Layer 3 of a small transformer language model trained on English Wikipedia (20 layers, counted from 0, width 128).
A neuron's activation on a vector x is ReLU(weights . x + bias), where the dot is the dot product.

Input weights of the MLP neurons that the questions are about. A number n stands for (n - 500) times 0.00097.
n13 (bias -0.043): 616,454,540,372,463,654,633,808,618,362,580,487,551,705,392,523,533,418,738,490,645,438,449,514,332,534,493,560,326,433,481,353,601,658,683,500,681,478,578,413,393,523,520,251,656,339,463,389,476,460,569,544,536,455,537,482,279,542,730,484,540,636,608,479,360,553,465,419,328,620,299,764,379,619,483,657,466,542,503,490,568,463,401,460,590,451,575,517,493,554,352,737,636,493,539,533,279,461,463,453,507,606,295,416,397,225,313,414,414,428,497,426,321,422,402,578,468,602,597,475,393,538,458,444,558,465,518,560
n21 (bias -0.035): 449,439,533,476,543,442,603,400,647,483,579,652,477,664,497,644,582,493,524,536,389,474,488,614,462,360,458,563,414,474,315,758,616,540,497,580,588,472,393,589,306,484,612,588,526,693,500,437,476,377,410,598,567,483,466,729,439,515,644,321,315,567,555,426,460,539,500,462,470,490,455,397,601,342,552,779,584,570,530,506,487,403,437,405,620,523,460,668,336,467,462,527,305,218,455,339,689,560,302,593,348,314,541,577,468,451,653,209,650,705,582,526,453,490,457,551,325,331,522,365,512,484,692,526,461,522,507,644
n73 (bias -0.003): 333,457,528,464,503,449,378,467,483,497,591,667,579,638,469,435,608,565,485,587,353,551,508,438,438,359,657,494,384,617,492,601,503,590,608,478,508,374,684,450,611,357,489,395,670,569,545,469,609,525,534,500,688,578,526,542,506,475,460,662,563,596,326,288,429,539,486,289,489,481,432,560,383,520,511,466,651,465,470,489,452,378,594,453,555,413,360,611,439,475,452,563,452,469,560,520,423,473,355,489,360,480,516,600,409,384,500,429,619,371,494,447,379,469,356,744,602,484,613,367,424,458,344,552,503,548,568,616
n85 (bias -0.025): 364,402,537,460,713,414,619,525,500,531,437,581,676,366,398,419,557,445,575,399,600,493,561,309,455,500,436,355,486,436,469,443,369,632,610,443,312,378,435,523,484,464,560,443,533,514,723,366,521,456,371,345,435,292,661,345,510,338,341,570,474,741,531,524,363,299,469,327,524,624,269,580,406,678,613,767,527,455,564,585,449,476,600,493,479,526,545,613,576,548,474,679,391,459,630,479,470,312,514,446,244,586,262,581,419,547,381,589,517,665,339,487,473,432,490,627,675,642,574,616,623,472,336,483,602,583,689,600
n170 (bias -0.014): 272,513,320,374,373,479,405,686,339,618,728,426,439,644,371,431,362,538,496,381,578,582,482,541,737,534,686,408,374,746,377,358,388,666,376,459,503,565,394,631,565,529,476,396,454,452,500,473,660,602,589,276,575,521,456,524,517,494,487,632,364,565,588,213,638,446,321,539,400,503,596,566,541,455,423,576,452,627,525,424,435,572,471,389,594,447,655,366,510,398,559,583,562,537,562,564,690,448,699,503,500,434,459,477,386,382,607,472,413,497,419,571,371,490,595,637,594,659,351,562,614,669,682,216,472,535,266,630
n204 (bias -0.081): 435,500,452,452,530,619,594,256,559,427,474,549,447,701,470,293,455,320,978,575,489,340,402,550,410,485,460,714,320,350,465,466,518,606,403,606,703,626,382,448,678,261,407,426,536,408,296,342,299,704,708,392,623,504,614,537,736,359,406,421,592,572,508,423,412,485,629,500,562,573,437,358,490,668,459,481,466,518,507,617,233,741,432,507,741,221,577,672,562,587,587,535,317,579,383,456,437,294,733,489,500,400,461,602,265,521,549,658,489,585,388,534,474,565,428,578,431,648,453,597,574,447,481,437,583,643,364,333
n225 (bias 0.017): 411,530,461,360,533,369,576,268,451,388,453,525,452,492,497,554,411,472,506,710,495,473,417,528,481,602,518,479,451,531,396,734,579,483,533,480,607,473,492,497,535,637,550,541,505,514,595,572,334,385,421,591,446,477,544,599,612,582,554,564,473,494,439,383,494,661,596,422,523,570,415,440,521,562,484,597,741,607,452,302,293,582,532,533,344,596,540,602,428,345,468,609,443,497,522,422,552,575,418,648,665,543,616,368,575,366,604,706,550,427,447,497,447,492,388,460,581,555,425,277,404,524,405,379,559,574,488,376
n226 (bias -0.036): 572,445,467,481,452,727,581,435,400,435,542,416,497,550,409,329,470,399,522,365,566,529,676,527,468,536,599,390,512,599,455,470,441,593,637,422,527,273,482,835,488,448,393,646,549,531,669,701,472,530,579,598,497,512,384,500,432,468,535,671,364,706,566,512,439,572,413,491,445,465,668,387,522,552,382,457,628,644,544,585,330,503,517,404,469,418,534,586,286,673,445,666,436,539,491,589,426,532,665,551,482,442,531,483,396,530,283,399,459,511,383,356,470,357,563,497,656,473,388,532,421,559,366,651,434,520,431,396
n229 (bias -0.042): 493,277,338,503,511,504,599,426,686,367,761,420,850,578,458,445,443,364,593,527,537,448,397,488,577,403,536,596,484,530,728,626,582,554,530,439,721,434,450,500,552,261,420,432,493,313,523,298,563,485,607,648,540,366,468,561,492,292,640,384,594,614,595,484,683,496,429,592,441,422,593,607,514,481,444,531,582,452,542,768,469,841,606,265,618,627,551,422,201,654,438,605,616,396,526,407,579,577,725,317,504,625,561,445,335,461,528,254,387,493,413,175,431,423,731,734,357,410,507,352,496,500,532,670,385,547,248,621
n241 (bias -0.046): 490,601,247,418,479,404,608,638,629,426,414,386,472,342,375,503,744,634,529,351,530,366,469,525,483,594,258,565,446,421,510,503,365,497,500,601,419,662,577,452,550,407,452,688,463,645,458,600,361,643,571,539,467,650,663,613,482,519,707,346,480,408,543,472,539,685,421,487,507,540,551,384,522,359,394,592,532,311,491,524,311,489,563,455,443,530,676,606,414,381,433,458,644,587,470,562,497,553,581,355,445,200,670,567,683,331,660,511,739,666,445,445,615,503,476,584,550,439,410,504,529,68,708,401,554,510,428,483
n248 (bias -0.044): 598,466,424,593,529,513,583,569,483,441,475,612,535,376,294,339,503,370,706,554,604,670,379,652,485,542,371,487,540,427,423,455,669,532,408,381,409,705,591,557,420,518,424,509,686,543,735,439,441,362,443,451,429,421,423,630,378,674,497,464,497,421,570,392,546,656,477,531,412,618,446,414,461,536,554,399,467,641,514,460,296,630,524,347,417,622,555,386,619,325,457,408,432,625,466,488,563,420,305,273,522,516,539,707,383,509,539,533,547,617,478,426,683,555,313,506,823,343,442,372,491,416,619,528,482,521,591,668
n249 (bias -0.015): 617,612,623,625,599,528,693,447,465,488,343,549,500,370,451,432,370,426,700,640,520,742,437,565,596,506,587,420,528,427,463,457,381,616,554,564,339,663,402,603,356,482,367,593,438,385,564,600,522,506,483,621,462,525,480,441,472,524,644,370,482,497,544,210,590,352,478,550,382,453,574,562,548,494,518,519,559,561,470,565,478,620,625,397,371,372,395,432,418,435,280,503,407,598,488,349,380,520,411,637,674,553,511,515,602,338,585,475,635,228,506,521,506,346,451,555,444,518,345,516,628,457,604,443,575,592,493,653
n267 (bias -0.033): 595,500,416,617,412,392,568,386,462,547,487,434,510,513,487,459,640,791,559,576,339,634,379,470,415,523,493,559,329,283,623,661,385,424,327,464,477,522,357,399,573,778,526,367,424,601,431,569,645,606,432,493,528,378,727,433,527,565,449,463,225,440,497,463,560,513,670,573,345,519,438,617,601,614,561,376,460,421,634,526,510,570,528,503,633,320,684,246,514,493,528,419,440,335,592,390,510,487,477,414,368,372,478,392,326,324,561,591,542,590,320,618,543,550,457,627,487,594,386,720,601,574,381,406,647,569,489,588
n292 (bias -0.036): 497,419,529,661,487,599,527,597,573,457,411,519,435,456,571,419,391,356,643,484,571,509,564,637,571,412,633,236,594,664,593,619,396,339,481,458,538,494,467,878,559,565,385,545,500,493,616,558,616,649,461,513,472,616,577,557,311,514,432,558,500,559,564,516,631,628,473,675,668,544,330,347,446,438,579,467,346,407,611,252,493,552,401,650,553,450,438,382,583,253,342,533,569,536,587,506,367,639,409,577,419,546,409,391,463,373,419,648,443,503,375,606,574,549,260,506,525,390,500,368,404,331,710,522,370,372,504,487
n295 (bias -0.051): 528,525,545,381,438,557,568,592,330,597,571,183,378,379,447,519,481,503,497,484,635,443,635,639,579,450,344,500,395,621,512,285,398,402,636,356,529,513,381,412,588,736,662,516,667,396,503,490,403,549,482,410,623,669,467,468,402,760,446,624,539,671,344,547,360,448,459,557,540,434,528,542,585,576,513,613,610,465,432,303,586,424,709,604,429,484,630,656,554,431,563,513,331,641,522,370,452,456,487,565,474,390,429,494,456,437,503,249,300,681,542,598,608,682,539,565,491,561,660,324,576,694,581,535,428,469,385,458
n297 (bias -0.052): 548,676,467,638,389,635,565,382,384,405,526,408,490,478,360,542,474,567,577,454,446,324,497,303,649,473,437,510,466,408,571,678,593,520,582,560,523,535,547,362,379,602,425,539,765,456,414,573,473,480,543,325,697,394,607,474,425,217,404,597,455,585,726,429,480,438,497,554,443,621,625,333,503,466,497,292,342,652,527,510,687,517,715,395,415,448,513,560,320,437,557,676,695,487,510,417,308,341,631,371,245,544,407,545,557,588,653,274,415,578,553,424,520,423,586,527,424,468,494,393,457,696,517,565,370,494,594,536
n330 (bias -0.034): 534,428,573,468,472,460,694,473,311,471,566,482,652,514,486,507,605,461,500,423,382,422,437,219,365,468,630,526,741,514,631,325,497,599,681,331,400,628,347,510,432,537,343,517,405,590,472,430,579,673,536,489,503,710,743,441,486,484,551,593,611,553,361,428,754,402,285,435,417,320,604,644,526,525,604,532,471,382,554,568,724,500,574,427,111,493,360,657,525,670,507,640,468,507,561,529,586,311,347,468,275,676,404,534,395,361,493,500,288,437,395,613,440,479,535,437,699,510,355,542,342,536,813,486,494,450,504,542
n386 (bias -0.053): 457,691,310,392,397,617,604,376,465,637,438,618,664,550,519,489,566,169,426,748,691,550,527,440,720,567,300,461,293,389,386,282,486,771,555,641,402,698,377,537,518,539,449,540,521,387,526,482,401,493,656,447,582,450,548,651,314,517,400,542,507,524,565,598,379,581,458,518,561,400,621,408,624,402,657,383,319,706,570,453,309,579,528,511,317,583,428,549,698,306,304,663,579,470,561,370,700,429,414,548,619,496,350,414,397,745,538,663,478,427,430,333,429,597,213,527,372,464,518,424,341,427,588,577,324,405,565,705
n399 (bias -0.055): 616,333,691,660,366,534,572,725,496,301,435,500,430,596,585,747,427,623,345,500,657,454,516,696,518,415,577,392,307,562,514,350,607,515,460,511,482,535,338,667,465,584,460,525,436,418,504,544,613,750,500,541,679,206,389,562,290,497,574,708,608,563,489,601,735,406,409,797,526,412,304,563,385,459,428,467,589,542,652,152,478,470,311,358,357,571,470,530,383,186,465,519,489,493,373,596,554,539,693,580,639,478,469,581,300,345,551,578,457,411,460,529,357,544,544,510,465,310,367,531,350,407,610,576,627,566,620,576
n415 (bias -0.018): 618,452,537,421,652,333,481,260,468,358,485,399,413,354,441,446,387,538,578,371,591,494,433,459,497,400,451,539,535,260,583,592,518,324,671,497,660,306,282,469,453,512,476,546,461,522,574,448,478,515,584,330,464,548,506,620,538,591,363,553,751,263,394,576,619,259,711,557,494,476,464,553,509,585,461,607,466,592,564,341,687,556,420,472,599,593,672,594,544,655,624,554,525,639,587,517,333,393,606,315,506,494,483,420,485,486,366,569,433,488,500,515,676,488,531,494,393,554,538,377,448,425,570,564,469,544,625,640
n419 (bias -0.031): 518,225,567,399,378,494,407,513,506,443,655,460,525,557,426,530,558,660,441,448,415,685,492,438,494,329,461,497,465,534,520,611,206,753,378,540,515,518,503,329,630,568,488,740,470,421,404,540,525,633,638,525,482,525,358,511,674,541,533,541,521,398,449,541,550,491,643,506,459,411,237,324,614,519,509,810,525,468,531,608,338,425,671,573,602,593,375,556,348,534,494,409,484,398,521,533,557,565,547,543,485,616,430,574,453,472,685,528,606,436,469,669,454,540,345,586,621,494,609,404,509,471,646,433,427,430,395,576
n439 (bias -0.026): 492,480,463,412,442,628,521,576,530,536,506,515,303,483,474,444,561,500,407,605,405,489,608,577,562,426,519,534,694,582,394,622,412,617,491,565,443,235,400,526,562,399,561,673,635,667,482,605,524,471,590,336,371,581,653,583,488,453,466,348,417,531,354,578,548,798,491,452,473,483,546,440,294,500,437,447,527,556,526,418,367,441,584,483,355,437,479,452,572,633,441,596,473,450,559,434,491,506,518,497,436,655,503,500,534,476,538,557,641,533,613,401,447,597,233,306,416,511,522,588,492,505,301,419,650,649,372,385
n445 (bias -0.063): 470,646,304,503,446,472,475,415,557,566,395,537,442,586,479,497,561,365,218,565,350,407,586,479,513,424,547,371,429,561,487,718,553,408,615,671,389,647,514,456,612,270,578,301,536,367,459,701,468,510,673,639,461,556,720,542,647,378,451,604,466,544,440,360,270,788,535,642,357,530,482,555,516,320,732,278,431,353,735,606,538,469,500,595,352,550,507,486,384,510,382,538,510,620,517,792,487,618,597,452,538,423,638,431,408,516,481,507,540,555,385,483,490,327,349,552,333,393,434,335,561,391,405,581,419,455,481,534

Each question shows a token from some text and the vector x that enters the MLP there. A number n stands for (n - 500) times 0.0074.

"\n": 639,622,275,602,536,413,675,631,484,423,430,707,540,674,488,638,514,499,608,364,359,531,690,558,434,567,668,519,563,584,540,616,580,618,456,478,525,523,268,472,573,600,419,334,590,426,384,717,643,599,344,294,601,330,189,340,472,479,387,419,382,369,478,541,442,367,411,344,716,518,462,517,485,517,650,442,587,564,234,621,735,516,548,494,320,663,613,655,525,475,436,246,435,349,410,660,578,573,570,419,404,386,362,370,755,742,477,471,446,389,457,463,426,631,640,428,556,479,558,389,597,355,468,458,459,608,421,413
Which three neurons fire most, strongest first? n297, n399, n85

"2": 642,750,339,561,567,465,706,663,566,402,348,584,492,649,507,618,482,414,612,370,411,451,695,579,375,472,693,530,678,555,483,578,463,554,370,344,547,617,413,554,401,550,547,317,616,416,364,613,736,491,460,329,627,291,188,283,492,555,448,375,465,285,435,531,426,438,529,298,764,544,487,438,471,506,609,441,615,444,193,516,584,572,534,526,452,753,635,673,504,516,354,283,318,351,502,643,470,667,466,451,589,407,472,307,731,706,473,614,435,258,542,529,589,578,644,533,491,465,497,457,485,332,441,467,395,650,402,486
The most active neuron and its activation: n249, at about 0.31

".": 615,617,322,623,522,487,663,633,481,454,351,718,425,661,473,612,531,499,599,370,377,467,699,584,386,522,653,468,527,621,507,676,546,577,426,375,530,525,245,489,462,493,592,356,535,395,389,611,760,615,382,343,499,315,140,270,485,482,402,394,392,378,436,546,562,238,394,242,724,464,429,494,609,536,544,481,628,523,257,548,605,513,546,560,374,685,693,621,580,571,413,334,465,393,448,693,559,521,583,389,597,519,422,377,728,756,580,579,386,281,406,429,487,652,569,513,558,455,531,495,589,444,462,480,500,636,335,399
Which three neurons fire most, strongest first? n399, n170, n85

" September": 628,679,435,529,563,368,693,593,554,404,458,511,617,759,399,545,479,457,604,386,294,503,707,613,473,484,676,556,575,574,534,625,635,614,347,459,538,518,415,494,491,542,587,343,556,511,392,597,657,564,463,263,451,393,266,228,413,546,462,496,214,346,418,633,444,344,385,296,709,522,663,489,465,531,650,415,600,435,262,618,636,489,512,537,422,701,609,707,580,533,454,340,417,363,418,642,582,674,556,445,509,443,554,366,719,582,511,625,460,281,443,376,514,592,592,463,483,614,568,447,412,257,310,507,344,592,299,349
Which of these neurons fires most? n226

" shall": 605,482,294,656,567,481,558,632,375,495,455,701,469,600,426,584,475,486,631,513,372,435,754,576,363,456,604,488,659,503,595,658,600,590,443,432,635,599,259,522,474,490,441,364,466,412,360,579,715,486,376,414,529,367,168,226,600,680,447,568,429,332,489,576,450,347,415,155,704,655,542,587,623,447,496,406,481,556,281,588,540,466,520,576,294,737,702,623,673,570,403,365,477,495,493,528,475,591,541,256,385,385,385,461,707,720,396,613,523,471,512,304,476,667,666,561,502,593,402,426,502,357,422,368,498,457,515,512
Which three neurons fire most, strongest first? n85, n415, n248

" her": 720,566,384,556,590,492,669,512,566,592,340,548,382,718,521,661,597,357,648,295,400,550,637,560,439,494,641,500,606,478,639,590,539,531,413,474,609,392,279,436,442,414,580,389,651,402,347,660,574,441,494,351,506,318,192,416,485,693,400,543,343,334,389,488,416,352,432,185,764,458,617,505,544,367,635,564,581,400,269,604,668,458,458,593,423,658,670,671,549,586,470,333,472,389,429,626,406,641,545,444,530,485,423,433,730,809,588,597,422,305,507,367,436,673,592,504,522,424,549,451,450,328,456,437,478,667,312,429
Which of these neurons fires most? n415

" found": 545,582,297,541,588,524,704,565,563,481,389,755,465,617,416,544,560,464,622,328,232,418,636,570,327,472,587,415,580,650,799,571,700,476,492,351,523,464,357,569,484,368,500,357,480,407,358,644,643,587,416,323,605,381,296,279,471,614,530,541,568,434,465,563,451,334,482,210,745,517,515,582,569,370,544,510,550,512,287,535,653,495,585,561,205,596,705,609,591,635,450,303,547,458,432,593,417,601,566,437,524,427,313,446,721,757,466,652,431,354,459,392,545,784,447,592,436,528,493,485,492,239,466,383,472,606,388,430
Which of these neurons fires most? n330

" to": 640,577,393,621,585,452,606,575,378,544,416,676,451,678,454,621,478,421,572,396,326,361,652,622,366,495,631,498,649,523,514,591,564,620,517,474,619,577,284,449,515,453,514,415,576,422,373,685,673,463,440,276,605,388,157,353,451,652,442,467,441,324,476,553,465,320,376,191,626,512,432,617,585,485,556,386,551,347,237,687,651,479,496,608,305,770,636,657,662,561,464,427,459,404,371,617,492,557,574,367,444,435,414,405,714,722,496,631,417,334,468,438,391,747,561,650,579,579,450,405,569,340,494,407,469,539,380,434
The most active neuron and its activation: n330, at about 0.69

" set": 540,558,290,613,635,419,659,568,517,463,412,699,507,677,387,594,517,408,578,419,328,389,708,653,301,431,555,448,504,580,597,596,581,586,442,446,578,588,337,483,577,345,403,310,556,418,313,625,659,475,432,347,594,426,273,214,417,639,474,433,508,343,565,560,457,384,442,23,825,495,517,515,514,427,637,549,591,543,204,510,698,496,593,588,293,625,605,629,569,538,374,292,490,488,476,539,524,653,574,389,562,515,415,502,759,660,440,611,484,370,582,473,465,806,536,561,507,525,472,486,530,337,440,469,284,571,387,553
Which of these neurons fires most? n73

"/": 732,640,362,501,574,396,637,720,540,533,396,767,516,663,511,582,614,499,499,415,400,441,670,596,286,399,645,503,631,476,431,540,644,552,518,406,593,465,212,469,507,465,504,345,663,438,297,681,746,592,339,363,554,327,254,294,445,491,320,397,371,270,501,535,473,372,413,242,773,598,571,476,563,511,578,419,566,495,329,594,615,468,474,618,487,634,742,560,513,541,300,250,417,355,457,590,526,566,449,362,518,548,491,385,740,615,491,629,428,402,463,410,493,556,669,625,517,511,507,530,539,362,500,487,476,660,463,405
The most active neuron and its activation: n267, at about 0.26

" Along": 615,614,291,654,605,354,554,595,548,449,345,469,421,725,362,664,480,443,529,455,315,528,659,617,446,506,568,634,518,602,522,669,564,550,399,291,541,443,260,523,636,532,507,309,614,468,448,627,648,442,444,291,628,358,253,255,511,627,507,453,416,394,557,579,589,278,532,325,734,593,514,610,549,343,638,485,473,380,81,609,614,541,531,549,425,648,708,607,672,471,442,324,430,456,463,539,449,673,485,474,392,429,436,516,694,710,414,585,436,361,530,339,518,617,629,557,638,554,536,384,473,357,374,348,408,598,462,503
Which of these neurons fires most? n295

"S": 607,617,362,523,635,353,555,715,491,512,414,702,560,618,536,559,530,486,685,400,250,381,769,501,475,591,529,488,636,536,504,650,547,594,401,470,572,442,443,588,467,600,425,263,629,444,407,673,808,541,343,368,591,330,157,298,449,658,326,445,428,312,442,575,430,517,523,336,665,543,555,524,546,482,594,378,595,549,197,523,625,517,601,532,417,695,670,574,565,503,383,289,417,381,393,606,482,661,534,368,484,470,421,458,689,713,534,620,388,362,594,395,555,568,563,449,547,397,549,451,436,251,400,413,327,611,357,428
Which of these neurons fires most? n248

" ": 680,719,331,592,570,509,733,681,418,450,357,701,499,647,421,615,462,462,678,465,458,425,730,561,386,484,627,545,638,569,477,631,600,538,438,451,576,454,449,428,480,533,480,410,592,484,307,682,644,521,412,302,570,254,194,322,488,537,438,367,392,296,451,513,490,371,376,284,695,482,525,446,506,412,675,432,584,555,215,597,628,507,637,582,416,699,618,577,526,527,480,324,510,346,364,603,539,680,533,406,532,472,301,381,818,612,560,595,449,262,416,467,499,624,668,519,398,535,488,413,544,310,412,439,423,539,432,397
The two highest activations, in order: n297, n249

"1": 665,682,281,607,573,499,751,544,526,394,420,672,436,598,568,631,502,429,652,383,439,515,686,597,404,535,696,557,630,644,552,627,562,619,384,444,531,523,448,531,409,587,495,316,526,423,241,568,730,550,416,332,589,308,201,268,463,593,451,356,455,321,417,517,435,385,432,285,675,553,502,457,488,454,557,390,590,437,181,501,641,505,536,564,410,751,639,635,526,513,443,331,353,352,442,649,509,673,513,458,532,455,464,340,725,751,468,637,398,243,494,468,550,586,590,556,565,515,527,492,552,254,430,432,417,636,348,424
Which of these neurons fires most? n249

"ission": 606,566,364,559,567,381,590,639,534,427,366,636,439,625,436,613,519,522,601,367,356,490,658,707,374,434,622,509,663,753,552,591,620,628,455,449,574,479,336,580,540,571,367,334,503,456,421,581,734,531,382,342,589,566,362,274,369,580,572,525,395,298,510,591,303,286,368,266,636,495,646,501,593,363,607,478,540,459,212,676,560,455,555,578,369,714,555,626,608,625,396,353,393,460,457,605,432,702,504,392,414,437,538,437,710,679,414,739,449,250,470,259,509,645,602,493,612,601,444,471,398,301,453,525,254,569,360,373
The most active neuron and its activation: n226, at about 0.68

");": 600,608,280,547,543,471,656,651,530,530,423,643,455,682,485,675,487,501,545,350,395,492,744,549,437,448,631,598,685,510,516,590,569,439,433,263,651,506,372,432,448,530,591,411,571,414,465,676,689,633,349,319,561,356,206,278,388,527,361,508,411,278,468,532,443,407,382,289,670,633,437,590,482,459,486,508,586,557,262,595,691,585,520,409,367,696,634,643,520,547,297,187,381,360,441,632,568,630,615,416,526,461,388,458,736,648,556,602,405,377,414,466,487,609,684,527,507,387,515,407,579,362,476,445,427,572,424,605
Which of these neurons fires most? n399

" co": 671,652,296,563,680,445,633,746,587,444,428,626,514,731,430,648,527,320,518,380,337,510,625,585,472,494,563,521,529,470,584,553,540,527,262,410,503,553,330,488,586,574,486,376,608,377,341,626,647,428,447,360,566,406,284,372,467,571,398,443,332,322,550,551,482,376,480,139,822,321,513,477,470,486,643,513,538,548,254,602,667,536,525,475,382,670,633,634,540,552,338,236,415,346,588,587,507,638,509,469,455,534,409,459,844,780,457,626,493,264,576,413,456,581,617,568,587,416,385,529,475,385,493,490,450,542,427,421
Which of these neurons fires most? n386

" on": 665,662,385,602,560,414,616,572,467,515,340,588,505,733,485,574,499,446,531,340,327,426,626,628,309,418,550,573,534,544,437,562,568,564,367,432,483,493,251,447,547,483,515,345,588,516,385,647,651,481,461,337,637,394,310,310,347,639,430,450,467,419,404,567,436,399,449,260,782,536,498,613,502,393,614,469,590,373,248,671,634,433,535,624,396,824,691,705,585,582,395,303,483,386,443,663,430,587,581,394,430,410,522,415,759,802,535,622,461,287,431,452,549,640,596,561,527,515,512,351,548,317,469,413,458,658,321,469
Which of these neurons fires most? n241

" faith": 612,578,339,656,580,427,642,622,532,461,439,645,436,719,478,601,577,471,652,532,388,480,641,573,404,467,698,487,600,614,679,680,521,679,475,266,588,589,310,521,371,546,466,456,486,403,277,636,634,496,406,418,504,499,280,344,427,695,556,431,474,354,474,444,545,295,413,180,725,425,532,495,618,428,568,548,596,368,142,523,585,438,442,577,352,552,616,650,604,547,378,344,390,494,420,596,536,615,560,356,480,446,269,507,739,784,378,553,395,402,529,345,612,686,600,507,507,682,397,539,398,302,444,479,401,549,384,310
Which of these neurons fires most? n330

"Te": 662,540,433,537,511,370,419,645,532,475,475,593,469,580,430,642,459,489,670,443,281,487,689,582,424,556,622,437,632,512,530,713,611,605,460,416,590,501,373,548,515,648,374,308,560,415,441,683,837,509,393,354,506,335,275,237,558,704,499,424,387,303,410,606,490,453,488,249,646,461,479,393,548,452,508,471,616,458,238,459,615,454,631,619,367,696,634,597,558,518,224,324,350,415,471,619,555,606,536,402,525,582,423,418,754,697,500,762,459,197,582,352,501,622,630,461,493,426,513,558,527,391,410,469,322,637,411,364
Which three neurons fire most, strongest first? n225, n439, n419

"or": 639,506,378,550,514,485,550,676,493,475,410,632,418,610,352,624,589,516,661,311,422,499,654,612,419,537,718,435,625,621,522,626,581,646,609,322,541,425,447,591,448,561,438,307,561,301,334,662,675,453,419,345,571,399,344,307,451,587,437,400,418,223,457,544,441,400,386,211,680,572,421,517,572,486,549,388,590,526,161,689,591,519,555,588,354,735,585,597,546,536,243,289,359,417,448,591,533,818,537,455,518,473,511,398,654,766,388,573,483,345,473,408,508,796,511,582,627,582,489,484,498,329,492,472,415,573,428,343
The two highest activations, in order: n226, n292

" film": 626,620,382,453,658,443,642,603,516,441,395,704,492,750,400,517,616,426,631,349,401,542,668,619,475,502,608,497,648,680,629,617,547,558,363,452,433,496,374,460,399,446,464,433,637,408,326,631,636,544,303,375,598,426,377,341,528,564,365,423,385,234,458,555,454,379,343,146,693,437,570,509,584,431,598,563,488,402,396,544,720,487,417,507,352,692,709,610,536,577,341,241,507,379,542,605,455,711,592,586,530,458,409,533,864,755,448,627,420,282,474,443,389,574,461,540,542,465,547,463,430,292,493,446,356,583,336,509
Which of these neurons fires most? n241

" of": 717,533,336,659,623,421,663,646,367,560,407,736,463,639,439,577,564,467,532,417,333,357,656,643,371,415,744,546,535,542,485,646,589,608,537,484,518,509,277,531,521,442,490,271,628,462,431,698,649,491,433,297,615,369,263,358,457,559,490,409,475,275,387,490,432,414,378,294,698,458,485,602,656,374,531,363,583,395,234,674,683,471,558,611,277,721,628,538,589,562,357,355,525,505,367,639,459,609,562,442,480,420,427,412,689,750,482,515,482,402,434,437,494,725,539,590,489,523,469,500,541,317,488,470,419,611,332,448
Which of these neurons fires most? n445

" this": 658,555,376,573,537,433,725,570,488,541,430,621,390,671,457,552,532,369,731,394,335,514,672,600,246,464,741,563,606,536,496,585,598,620,482,513,557,549,233,465,457,452,457,355,492,468,355,571,638,544,435,433,557,403,188,274,571,648,481,399,440,403,396,553,424,329,497,155,591,475,605,551,668,450,572,486,615,389,159,658,695,448,454,634,369,581,657,596,593,516,441,310,424,484,376,602,533,670,577,437,475,456,416,512,617,875,599,497,393,394,455,410,447,779,585,519,484,479,514,549,395,270,419,410,535,577,383,512
The most active neuron and its activation: n204, at about 0.81

" &": 733,622,237,430,603,530,528,649,546,547,478,723,498,705,417,671,561,534,541,335,315,378,697,529,336,446,716,447,674,578,503,655,670,539,416,348,476,503,312,485,542,487,516,308,531,410,324,630,762,493,507,362,582,322,359,331,450,573,413,419,336,257,454,504,420,358,454,342,773,473,469,506,567,601,529,419,543,589,390,523,668,498,512,523,463,629,701,596,512,611,308,278,377,442,336,570,525,630,498,536,500,497,449,391,812,601,454,595,401,257,448,491,580,591,603,590,488,413,474,341,482,278,477,552,501,760,505,464
The most active neuron and its activation: n445, at about 0.3

" |": 612,599,300,559,596,395,645,527,504,473,470,635,390,700,417,643,522,443,603,344,337,420,788,562,374,563,727,497,567,615,545,633,580,533,410,353,584,551,301,363,473,456,548,438,508,425,416,716,692,566,372,272,597,260,258,356,528,548,345,409,412,451,459,513,452,305,352,295,665,466,478,537,553,425,583,463,567,512,254,596,579,484,513,612,387,782,641,595,635,541,378,305,503,463,386,589,489,599,541,416,500,514,447,433,761,774,567,541,504,376,417,474,410,627,652,445,508,575,442,438,674,328,462,440,426,686,384,471
The two highest activations, in order: n170, n85

",": 689,623,266,572,579,397,657,589,519,530,486,685,567,668,491,696,506,581,548,380,337,438,735,605,348,452,680,540,554,476,569,580,605,532,474,421,621,440,279,513,471,524,545,324,561,416,373,580,684,627,368,331,562,358,234,333,464,529,309,403,366,334,403,552,502,318,442,323,648,647,527,509,520,472,554,451,554,467,127,646,569,521,578,537,332,732,807,524,627,571,356,304,489,367,439,560,463,626,617,336,450,462,481,386,712,695,519,510,478,344,405,548,528,595,566,553,505,605,519,499,484,320,445,427,434,703,399,439
The two highest activations, in order: n267, n415

"isk": 626,445,315,495,664,457,558,669,556,453,317,632,439,653,416,663,609,594,703,442,349,421,640,580,321,492,739,383,595,696,564,678,549,638,407,463,644,448,453,533,526,414,375,279,466,418,326,544,753,506,391,327,550,420,296,192,451,451,423,483,394,340,497,493,467,399,530,250,718,585,564,558,653,395,512,514,586,460,254,638,504,461,541,669,387,687,666,598,626,514,413,297,404,464,409,553,515,625,563,340,455,461,456,571,803,699,484,577,421,309,509,340,481,770,438,437,623,613,495,394,499,401,386,552,316,708,410,364
Which of these neurons fires most? n73

" U": 692,675,349,467,637,370,537,593,441,488,445,754,598,682,497,594,560,352,511,388,364,484,684,540,585,581,633,466,533,527,547,563,606,709,473,430,442,497,375,546,534,628,477,307,566,459,353,734,724,557,425,393,495,222,240,327,465,638,382,559,309,290,420,504,462,500,407,227,627,492,490,590,489,562,580,401,580,499,232,563,611,530,500,496,426,654,613,675,511,484,409,318,506,388,419,563,552,730,505,496,548,429,277,470,697,758,439,677,363,278,489,369,488,698,604,602,479,514,542,484,411,251,457,476,381,605,338,374
The most active neuron and its activation: n386, at about 1.3

"-": 729,608,345,589,567,406,649,669,546,508,429,701,500,672,422,620,572,516,590,439,347,476,713,598,319,502,550,547,564,490,512,576,541,505,544,410,600,435,309,452,459,511,533,295,605,461,280,746,652,529,286,314,507,341,265,316,459,455,347,433,404,316,543,441,480,383,498,255,680,536,588,476,581,486,587,434,446,511,211,678,686,496,569,627,387,683,695,518,480,509,409,288,514,366,482,528,594,688,635,362,457,444,512,340,757,629,388,600,422,431,394,458,473,639,566,589,617,624,517,524,601,304,420,467,425,675,373,420
Which of these neurons fires most? n267

"|": 692,615,310,590,556,370,603,553,528,440,461,611,465,683,455,683,532,457,603,394,327,471,689,615,373,607,599,470,538,672,492,645,538,520,425,365,613,509,273,444,443,412,522,361,607,461,320,757,669,530,438,265,618,310,338,324,503,569,431,372,421,442,424,506,443,353,422,360,640,541,485,519,626,397,588,445,515,478,233,654,716,455,461,606,413,744,580,605,626,501,431,308,517,450,407,512,604,677,593,483,488,397,411,448,690,748,447,596,439,420,453,412,404,596,636,371,603,628,524,387,661,277,385,390,427,673,348,399
Which of these neurons fires most? n445